Layer 2 of a small transformer language model trained on English Wikipedia (14 layers, counted from 0, width 128).
A neuron's activation on a vector x is SiLU(gate . x) times (in . x), where the dot is the dot product.

Input weights of the MLP neurons that the questions are about. A number n stands for (n - 500) times 0.00077.
n38 gate: 660,531,389,370,562,411,449,374,337,561,693,477,639,799,647,808,633,567,673,508,508,753,795,353,562,569,276,477,544,362,408,408,500,604,474,430,835,706,454,393,349,703,550,492,745,396,558,332,618,475,436,333,504,402,481,457,394,433,568,664,553,326,475,479,588,450,522,610,476,741,456,428,745,476,626,401,533,510,546,614,667,316,324,669,754,590,919,540,521,685,435,500,795,652,519,639,438,444,241,579,470,529,205,428,489,338,533,404,550,274,768,359,569,475,651,538,576,615,593,433,519,449,441,381,727,473,204,315
n50 gate: 602,359,575,408,210,650,531,406,669,452,428,592,563,337,607,657,461,521,534,485,441,488,643,402,413,513,368,853,402,497,509,895,562,429,660,514,590,485,374,421,315,309,445,326,680,445,601,436,606,610,519,646,442,763,477,451,708,325,353,529,535,504,399,418,298,424,558,444,568,591,485,534,620,455,412,588,596,437,975,619,719,624,522,508,485,115,580,538,656,314,684,585,536,385,366,443,605,530,504,500,513,426,395,458,685,386,546,650,551,514,412,723,519,915,475,380,531,568,564,322,646,194,551,384,230,500,410,459
n75 gate: 407,586,621,545,697,233,408,429,386,469,404,523,504,375,576,613,507,404,261,487,755,556,685,321,555,587,526,447,467,453,237,483,395,538,440,496,608,672,477,467,476,391,635,257,537,450,609,453,326,333,639,527,174,324,409,508,573,552,642,564,628,707,573,534,488,639,543,658,380,603,573,387,528,432,508,539,638,311,496,518,497,446,461,639,552,442,599,554,591,600,661,504,497,569,578,504,566,232,337,316,547,476,405,424,566,348,412,427,650,589,577,258,666,446,504,348,509,445,287,497,317,455,205,353,652,647,543,612
n85 gate: 532,388,537,590,459,514,493,387,650,572,575,585,740,336,497,749,386,397,309,594,545,526,536,482,638,408,641,443,408,457,766,535,453,414,460,329,656,493,599,565,397,464,256,146,483,423,529,366,538,508,644,397,418,521,544,310,615,400,388,473,569,493,384,580,511,673,675,405,548,203,552,439,522,607,639,428,429,606,604,503,529,453,544,491,549,572,624,454,477,658,717,443,309,466,464,507,599,564,367,462,415,477,302,319,463,452,469,541,449,650,324,364,639,566,541,580,414,643,631,477,352,468,531,542,346,428,475,479
n100 gate: 377,363,353,630,557,396,520,617,472,618,403,399,634,593,413,554,442,434,508,415,326,567,365,516,652,296,424,661,521,503,525,363,582,619,643,811,835,389,480,623,304,524,474,507,465,460,536,398,419,482,500,514,461,601,621,467,604,321,550,273,450,519,602,605,398,327,496,599,597,344,532,591,513,471,79,378,391,405,429,534,811,705,500,625,593,480,589,530,655,644,249,417,488,547,368,590,531,624,435,522,339,623,559,497,518,742,432,423,489,415,206,622,444,636,216,570,497,762,517,645,390,441,626,524,634,539,741,434
n114 gate: 257,518,658,424,449,438,622,467,487,493,576,586,389,589,455,474,647,583,545,412,580,599,327,482,587,390,771,486,423,416,534,334,377,404,560,630,558,317,354,531,377,395,542,319,579,462,510,333,424,543,410,569,551,468,533,581,558,463,412,593,302,487,406,426,425,494,659,496,433,450,376,614,474,615,507,677,608,397,367,574,372,438,394,652,558,340,658,573,493,348,529,475,316,716,595,497,634,384,627,408,549,677,374,488,676,649,364,557,134,470,413,388,500,656,336,427,592,648,399,431,515,507,427,437,615,380,546,375
n128 gate: 192,514,533,569,515,327,595,548,473,421,556,367,715,601,432,210,509,631,423,533,506,544,799,615,561,385,456,398,485,596,411,610,535,644,386,668,550,594,510,288,392,314,531,414,608,487,546,408,435,455,521,623,438,415,578,521,451,439,271,523,416,468,392,699,400,368,432,584,365,717,450,685,532,461,623,569,462,514,510,263,613,555,619,479,448,424,255,482,444,649,616,621,418,442,531,437,513,500,669,552,426,518,427,594,492,348,548,456,442,651,386,432,358,436,643,437,415,539,475,383,455,519,467,587,566,569,400,412
n38 in: 766,491,534,494,500,318,579,591,563,576,673,514,401,603,588,526,513,465,553,317,397,649,443,244,468,582,296,479,547,429,418,500,438,584,616,523,676,671,443,723,354,497,318,533,466,337,497,526,287,633,469,437,397,374,348,522,493,417,601,603,708,399,390,490,292,441,551,581,492,464,594,436,697,481,536,587,363,367,598,595,664,529,581,490,644,667,477,608,444,677,295,455,671,542,764,620,500,589,373,353,445,606,460,447,570,538,633,418,577,667,591,581,618,449,586,339,480,544,628,382,529,451,395,341,583,696,400,424
n50 in: 643,562,576,164,516,669,381,446,911,518,615,522,407,661,416,662,386,636,276,178,659,447,504,675,392,356,432,315,511,591,477,528,343,654,593,434,765,274,636,686,639,507,632,476,462,483,709,518,449,698,340,724,255,473,345,600,567,504,446,626,527,310,449,449,454,315,492,565,601,469,343,373,454,468,593,567,482,573,638,508,765,513,500,391,459,348,605,457,637,645,469,702,447,318,410,701,602,278,442,594,628,407,440,527,556,470,465,682,567,584,469,707,492,614,508,536,507,245,616,327,643,388,823,405,411,699,574,397
n75 in: 411,569,522,564,759,311,439,447,336,531,438,451,563,270,527,660,490,438,307,406,688,573,638,415,644,383,523,511,322,431,330,480,404,572,394,602,565,663,352,453,545,347,703,328,496,475,646,525,247,351,638,443,148,329,453,527,652,591,696,609,563,596,532,469,408,541,464,624,464,591,579,515,524,386,622,481,580,258,526,564,466,531,407,641,555,458,605,541,601,699,748,348,494,572,554,518,598,228,446,338,541,468,344,359,522,408,396,543,693,552,512,342,661,470,609,353,500,527,209,448,458,445,363,440,633,595,560,536
n85 in: 452,466,565,618,491,458,490,411,650,589,585,558,748,409,522,549,281,405,337,551,592,531,614,476,648,348,594,486,494,404,603,658,372,476,632,358,567,441,660,451,380,574,297,278,507,446,543,425,532,467,627,378,340,462,493,360,584,381,446,460,488,615,349,622,568,567,674,325,504,198,550,518,443,535,562,552,319,507,567,458,628,455,521,548,541,479,688,526,354,454,695,329,379,453,493,411,546,610,414,561,446,619,313,235,418,536,398,568,385,622,331,482,597,633,513,458,566,651,586,481,445,416,347,544,456,346,538,444
n100 in: 659,611,549,387,455,466,681,555,607,725,773,276,626,730,528,585,546,390,404,562,450,460,423,272,592,679,656,316,323,584,402,553,368,444,500,428,460,524,622,297,560,186,557,422,549,536,468,400,567,427,612,407,534,465,789,633,433,597,469,546,611,456,301,560,591,688,392,419,360,559,449,631,430,390,792,548,532,464,546,548,391,516,472,347,302,663,363,470,532,412,626,460,533,558,544,324,300,460,345,514,454,338,433,667,572,260,576,635,419,542,536,568,592,570,747,520,469,330,446,245,656,378,385,504,591,451,331,679
n114 in: 309,546,685,422,480,426,589,448,513,552,561,607,414,610,406,467,665,561,561,419,553,548,348,432,590,353,768,474,391,418,527,321,425,404,582,658,554,277,330,613,513,363,477,369,546,454,536,339,363,569,458,604,458,493,462,530,567,437,413,606,315,483,457,424,469,488,685,456,442,437,339,595,473,615,478,665,608,401,359,584,367,432,375,687,535,342,674,616,466,310,496,496,307,762,591,510,617,399,654,381,559,625,367,455,708,647,395,540,121,473,380,439,462,648,295,372,598,630,329,497,455,490,457,431,520,408,541,366
n128 in: 290,513,528,492,574,336,574,539,452,503,693,361,671,639,436,265,512,587,418,497,459,571,774,638,608,401,450,358,525,552,382,584,546,642,381,663,555,556,632,373,407,370,471,406,596,451,549,468,305,380,609,562,488,387,527,513,503,384,315,508,369,491,459,616,418,303,534,570,456,651,435,680,606,534,594,454,383,527,424,299,639,631,676,497,470,438,259,521,435,622,636,563,446,462,563,440,522,544,680,615,455,500,428,511,496,431,520,441,428,691,477,486,441,440,592,421,400,433,419,368,549,600,390,576,485,522,425,485

Each question shows a token from some text and the vector x that enters the MLP there. A number n stands for (n - 500) times 0.0053.

"fer": 481,450,457,622,491,474,564,488,543,487,554,458,387,427,459,509,411,520,506,516,489,519,527,482,516,435,570,486,401,408,440,447,524,430,475,542,542,566,482,558,514,499,439,596,507,464,521,545,504,526,544,508,543,493,534,493,508,523,506,456,539,570,444,482,579,333,440,496,489,473,438,490,508,476,478,524,540,465,511,478,524,531,565,497,551,562,440,511,516,478,449,495,580,469,502,475,500,459,532,527,600,513,457,489,520,457,489,553,520,530,528,516,573,468,530,539,647,533,515,582,466,400,523,481,453,579,494,538
The neuron with the highest activation: n114

"ud": 514,495,542,596,526,451,549,452,475,500,539,457,358,503,507,497,449,595,612,563,494,466,496,459,507,489,357,518,548,423,463,543,499,526,510,504,510,544,515,516,528,537,494,517,491,402,526,586,503,554,417,468,542,492,499,454,446,505,480,520,497,461,466,592,582,519,480,542,519,463,515,477,488,508,481,530,545,474,531,452,435,547,475,523,506,573,431,445,470,507,507,475,688,441,528,541,505,547,516,457,610,478,471,527,519,468,536,536,443,564,488,467,603,531,473,438,562,528,476,603,447,501,531,524,494,466,536,502
The neuron with the highest activation: n38

"op": 523,472,533,477,558,493,551,550,493,500,531,595,505,482,484,438,427,551,440,467,508,355,482,506,551,489,532,477,575,423,621,504,525,438,495,565,515,502,520,430,485,489,499,555,444,413,512,580,497,492,407,471,522,484,516,495,458,394,471,514,579,538,472,528,505,452,517,517,537,535,483,519,528,445,491,559,545,445,537,453,518,585,525,511,465,482,531,492,417,453,397,581,433,446,545,437,495,531,508,392,559,489,510,412,498,504,574,504,514,563,489,456,523,500,527,510,473,555,487,477,484,443,541,549,557,401,536,475
The neuron with the highest activation: n75

"ig": 508,543,544,597,504,464,511,399,468,517,424,467,400,483,551,408,483,532,398,581,484,510,501,494,516,463,436,514,487,432,480,520,494,474,494,554,457,608,511,532,511,428,469,499,436,425,549,699,510,522,423,422,525,494,458,470,474,488,483,536,537,509,434,503,559,459,546,514,543,448,442,473,554,521,475,534,481,488,536,525,505,501,504,568,425,504,547,480,349,535,416,491,586,496,565,461,510,556,557,445,493,526,451,424,500,497,611,584,519,526,521,496,547,522,446,550,492,491,497,597,514,472,498,528,528,531,497,476
Which three neurons fire most, strongest first? n100, n50, n114

"ir": 474,486,526,496,532,441,516,580,516,479,493,484,368,500,490,480,462,592,567,593,510,451,537,477,503,493,458,473,453,365,483,528,492,435,474,511,574,553,529,527,477,470,465,512,506,421,505,622,501,537,480,457,488,477,461,464,498,426,494,601,556,487,430,511,601,393,448,555,445,510,499,497,517,536,469,538,481,477,518,529,428,461,493,521,505,563,503,462,503,549,525,513,523,516,519,479,529,654,490,472,554,534,601,492,560,402,531,590,451,529,476,469,545,562,549,459,443,515,508,451,449,504,519,556,488,531,582,493
The neuron with the highest activation: n38

"ol": 525,479,560,430,527,461,528,420,510,420,514,504,424,540,526,440,506,541,455,533,538,485,588,525,547,515,497,552,398,499,515,516,560,462,508,501,477,541,485,493,484,513,516,520,382,443,508,656,477,488,507,480,535,424,489,457,483,486,456,530,495,498,482,532,545,444,444,482,520,540,500,587,535,518,461,503,519,469,531,571,459,494,489,461,504,542,487,457,496,477,413,485,504,440,565,504,572,599,492,435,473,520,492,566,502,501,529,527,461,631,530,484,540,587,516,482,504,489,539,564,527,499,536,497,479,477,506,484
The neuron with the highest activation: n75

"t": 571,529,472,574,452,391,507,481,478,441,489,376,432,473,510,471,511,526,504,601,556,351,518,421,494,492,516,472,578,527,471,425,526,427,494,488,532,466,466,481,513,466,480,552,516,347,501,597,495,516,493,431,541,424,504,454,540,400,454,549,620,494,409,489,508,436,516,455,510,428,493,426,476,490,455,533,519,527,473,551,451,509,506,462,548,484,507,484,456,448,459,501,495,439,533,507,508,536,484,495,702,530,446,678,549,502,536,494,471,534,508,524,544,558,518,531,482,495,507,592,520,484,497,507,546,430,567,491
Which three neurons fire most, strongest first? n128, n75, n50

"gh": 473,544,589,584,487,462,538,510,505,511,533,502,448,474,551,510,433,477,462,549,484,462,528,438,500,455,508,487,583,519,457,450,523,441,546,506,484,527,473,535,488,510,446,472,552,336,524,621,506,482,420,462,481,481,545,471,442,587,461,646,563,535,451,480,486,426,508,441,509,473,485,457,498,519,475,519,472,483,446,689,505,550,496,402,501,532,440,466,430,477,423,482,631,484,515,543,529,515,500,473,486,518,514,523,509,440,551,519,461,503,557,445,608,425,440,496,528,515,505,573,493,410,545,552,453,530,594,461
Which neuron fires most, and how strongly? n128, at about 0.044

"\"": 463,512,587,533,559,501,534,601,575,520,527,361,482,483,497,514,514,503,469,452,505,494,551,420,508,485,365,519,566,490,546,441,514,403,532,484,500,452,478,485,511,370,524,517,426,475,480,421,498,524,408,583,504,381,541,502,453,576,473,372,568,492,493,518,554,560,429,468,460,492,461,562,503,525,441,542,530,465,513,505,498,519,523,442,530,485,524,477,512,483,460,516,534,440,519,491,506,557,453,460,433,510,463,493,556,451,491,611,572,529,517,479,494,522,555,457,533,545,462,573,461,458,540,512,555,535,693,490
Which two neurons fire most, strongest first? n100, n75

"'": 540,392,598,570,515,482,545,657,564,505,584,367,412,541,458,507,499,497,522,482,463,395,487,448,516,497,457,510,460,551,464,422,507,456,553,568,532,545,503,500,489,421,517,508,522,627,506,486,481,520,571,428,498,408,535,541,485,528,492,494,587,503,475,525,580,490,529,451,467,523,479,488,504,491,443,504,536,511,474,568,532,569,538,433,495,507,510,471,523,464,456,484,608,458,503,486,478,591,448,466,535,472,425,553,587,446,470,586,469,540,463,510,521,578,546,492,524,527,504,453,529,404,502,498,547,503,634,484
Which neuron fires most, and how strongly? n100, at about 0.28

"sh": 521,409,552,580,444,439,525,562,518,482,522,499,415,571,541,501,421,575,513,518,492,465,546,503,458,515,467,464,550,472,455,531,477,406,547,481,570,592,479,518,505,447,447,540,551,409,512,633,481,524,425,418,442,522,509,469,471,612,511,616,551,450,392,564,549,407,455,440,502,467,544,405,492,513,512,535,486,530,493,665,487,499,522,485,441,555,409,499,489,499,541,537,589,444,530,520,516,577,543,400,496,553,520,471,557,479,531,429,454,538,510,447,512,451,493,500,594,528,506,515,494,471,527,487,461,455,607,493
Which three neurons fire most, strongest first? n114, n75, n128

"a": 526,456,626,521,448,471,550,515,488,495,641,425,502,451,515,458,523,498,492,361,514,450,527,463,553,485,450,433,560,541,477,449,519,498,524,523,516,639,493,465,490,456,507,522,506,503,425,623,476,534,446,496,443,439,469,450,415,564,484,535,557,432,396,486,537,430,526,481,525,524,473,452,555,478,484,494,496,511,531,659,503,463,504,411,487,512,516,472,475,442,533,505,469,450,522,457,496,524,478,466,507,526,531,591,550,450,490,560,465,518,531,489,538,448,527,524,562,594,502,525,490,475,522,489,521,473,549,525
The neuron with the highest activation: n38

"ri": 523,482,530,501,471,428,494,553,533,477,495,489,380,515,533,486,450,536,460,449,473,453,566,443,502,515,393,516,538,374,505,495,529,502,540,553,496,394,475,493,515,572,476,509,483,506,458,619,517,526,517,505,516,470,499,470,489,549,485,529,597,517,466,519,598,399,470,520,502,525,500,576,518,485,460,509,510,460,532,485,509,503,486,467,512,576,441,492,444,445,492,459,551,464,545,469,551,528,446,464,430,573,511,491,529,491,489,551,453,534,496,525,602,422,461,505,516,614,507,355,514,465,493,506,496,413,443,495
Which three neurons fire most, strongest first? n38, n75, n114

"es": 491,372,584,580,500,485,560,570,568,490,606,506,467,553,532,516,519,473,476,400,529,445,540,508,566,511,478,485,514,508,418,533,537,530,511,519,621,543,501,515,536,368,537,555,448,464,472,648,497,556,523,441,523,432,520,451,493,499,495,520,548,518,457,493,501,446,490,435,496,485,511,390,479,472,548,553,569,469,513,526,495,534,537,514,513,483,453,443,508,469,509,437,411,474,508,432,525,586,473,471,513,477,385,580,525,491,526,512,522,500,519,500,545,538,557,513,565,590,491,555,484,539,520,531,543,498,477,483
Which neuron fires most, and how strongly? n128, at about 0.021

"en": 532,483,535,507,467,536,546,517,569,475,533,529,373,483,459,433,566,489,463,434,497,436,538,492,550,505,475,556,514,459,520,598,549,473,500,499,528,503,502,457,555,472,492,542,456,548,475,572,514,531,415,442,495,509,491,446,448,521,533,492,461,548,441,581,537,430,552,516,507,487,524,519,519,490,464,520,518,455,476,543,502,506,521,589,531,454,522,475,486,425,441,490,417,470,558,426,489,567,487,519,419,556,538,433,539,494,483,578,411,480,574,483,533,537,518,493,506,542,467,540,460,502,490,535,502,598,622,480
Which two neurons fire most, strongest first? n114, n75

"v": 521,576,455,531,535,467,523,537,460,522,521,494,467,541,517,512,383,529,467,445,525,402,491,497,508,514,505,503,507,548,499,523,551,435,537,521,538,488,487,540,514,483,452,533,495,301,473,489,487,534,424,390,573,499,495,467,434,489,531,544,448,534,433,564,591,539,502,520,551,465,434,405,481,467,464,476,499,488,550,654,514,584,523,336,642,531,519,467,476,482,411,483,566,459,489,515,490,520,488,495,604,493,545,607,566,475,435,424,454,579,506,480,524,497,534,527,541,548,512,572,494,516,518,518,450,487,575,512
Which three neurons fire most, strongest first? n128, n75, n114

"y": 529,420,556,552,555,516,479,493,450,496,503,565,404,557,450,511,522,536,465,481,460,420,564,513,493,461,520,435,547,449,505,521,506,504,536,520,488,498,469,495,511,419,471,511,499,443,415,730,502,517,466,391,465,488,545,431,503,416,504,545,503,521,496,461,530,489,546,486,465,470,543,500,517,501,480,536,524,485,519,435,516,413,545,476,511,536,533,516,504,454,512,533,488,445,566,485,467,603,474,453,548,581,504,628,544,431,532,499,464,579,481,431,565,524,473,508,570,560,495,570,489,430,544,541,483,579,525,492
The neuron with the highest activation: n100

" ": 552,425,578,505,538,541,521,529,538,485,520,502,451,536,478,478,505,531,514,492,500,438,519,472,535,498,411,513,485,410,509,448,555,463,492,529,508,563,516,473,519,519,411,635,477,463,476,512,507,529,535,478,554,457,497,479,480,575,499,593,511,520,519,490,519,422,515,480,505,501,540,397,492,471,465,561,508,512,451,460,495,542,526,469,449,478,458,461,510,481,494,537,498,403,505,521,494,569,491,445,674,525,515,586,536,532,493,516,476,507,537,482,558,520,551,508,447,657,503,408,488,437,522,512,491,511,650,495
The neuron with the highest activation: n75

" con": 558,455,578,523,498,491,538,548,575,506,490,402,487,518,497,500,483,527,467,361,501,465,513,445,526,513,357,560,561,423,441,511,561,539,491,539,511,565,531,503,499,578,467,539,476,434,444,583,486,531,549,567,500,533,464,539,474,471,534,504,643,573,535,547,555,394,469,462,533,513,447,423,475,556,524,500,606,502,511,482,452,454,513,452,563,487,443,480,519,517,355,491,473,463,496,489,487,531,497,559,552,534,484,472,542,528,515,605,454,508,523,489,591,548,543,548,512,552,505,347,520,459,553,481,468,503,619,508
Which two neurons fire most, strongest first? n50, n114

" p": 474,424,556,526,483,498,528,444,434,468,505,494,452,505,446,479,449,535,425,664,494,407,465,490,523,495,361,441,474,443,593,423,564,479,506,492,509,611,547,510,509,571,456,610,386,459,474,456,506,549,439,499,495,446,495,528,500,364,503,494,541,511,515,496,555,420,436,441,529,503,510,509,506,489,530,510,577,500,489,575,495,582,505,434,469,528,480,471,488,473,481,549,554,494,531,514,476,548,524,559,585,490,525,566,541,505,485,445,525,517,571,481,548,596,508,544,479,545,500,497,481,466,595,495,484,442,722,487
The neuron with the highest activation: n75

"im": 491,498,583,452,566,460,554,483,470,459,570,535,458,559,484,532,472,529,501,456,490,427,532,465,545,497,535,503,560,637,504,524,512,466,471,556,493,443,519,496,526,453,545,575,556,485,502,636,492,512,455,399,475,511,497,393,464,386,507,622,576,550,440,591,549,588,461,546,510,507,550,506,509,509,468,548,495,512,545,520,508,551,502,551,495,520,416,446,484,486,452,515,499,463,544,443,501,538,468,503,459,490,446,469,531,454,493,516,485,528,502,483,573,496,495,492,506,534,495,660,513,382,572,517,517,471,680,478
The neuron with the highest activation: n100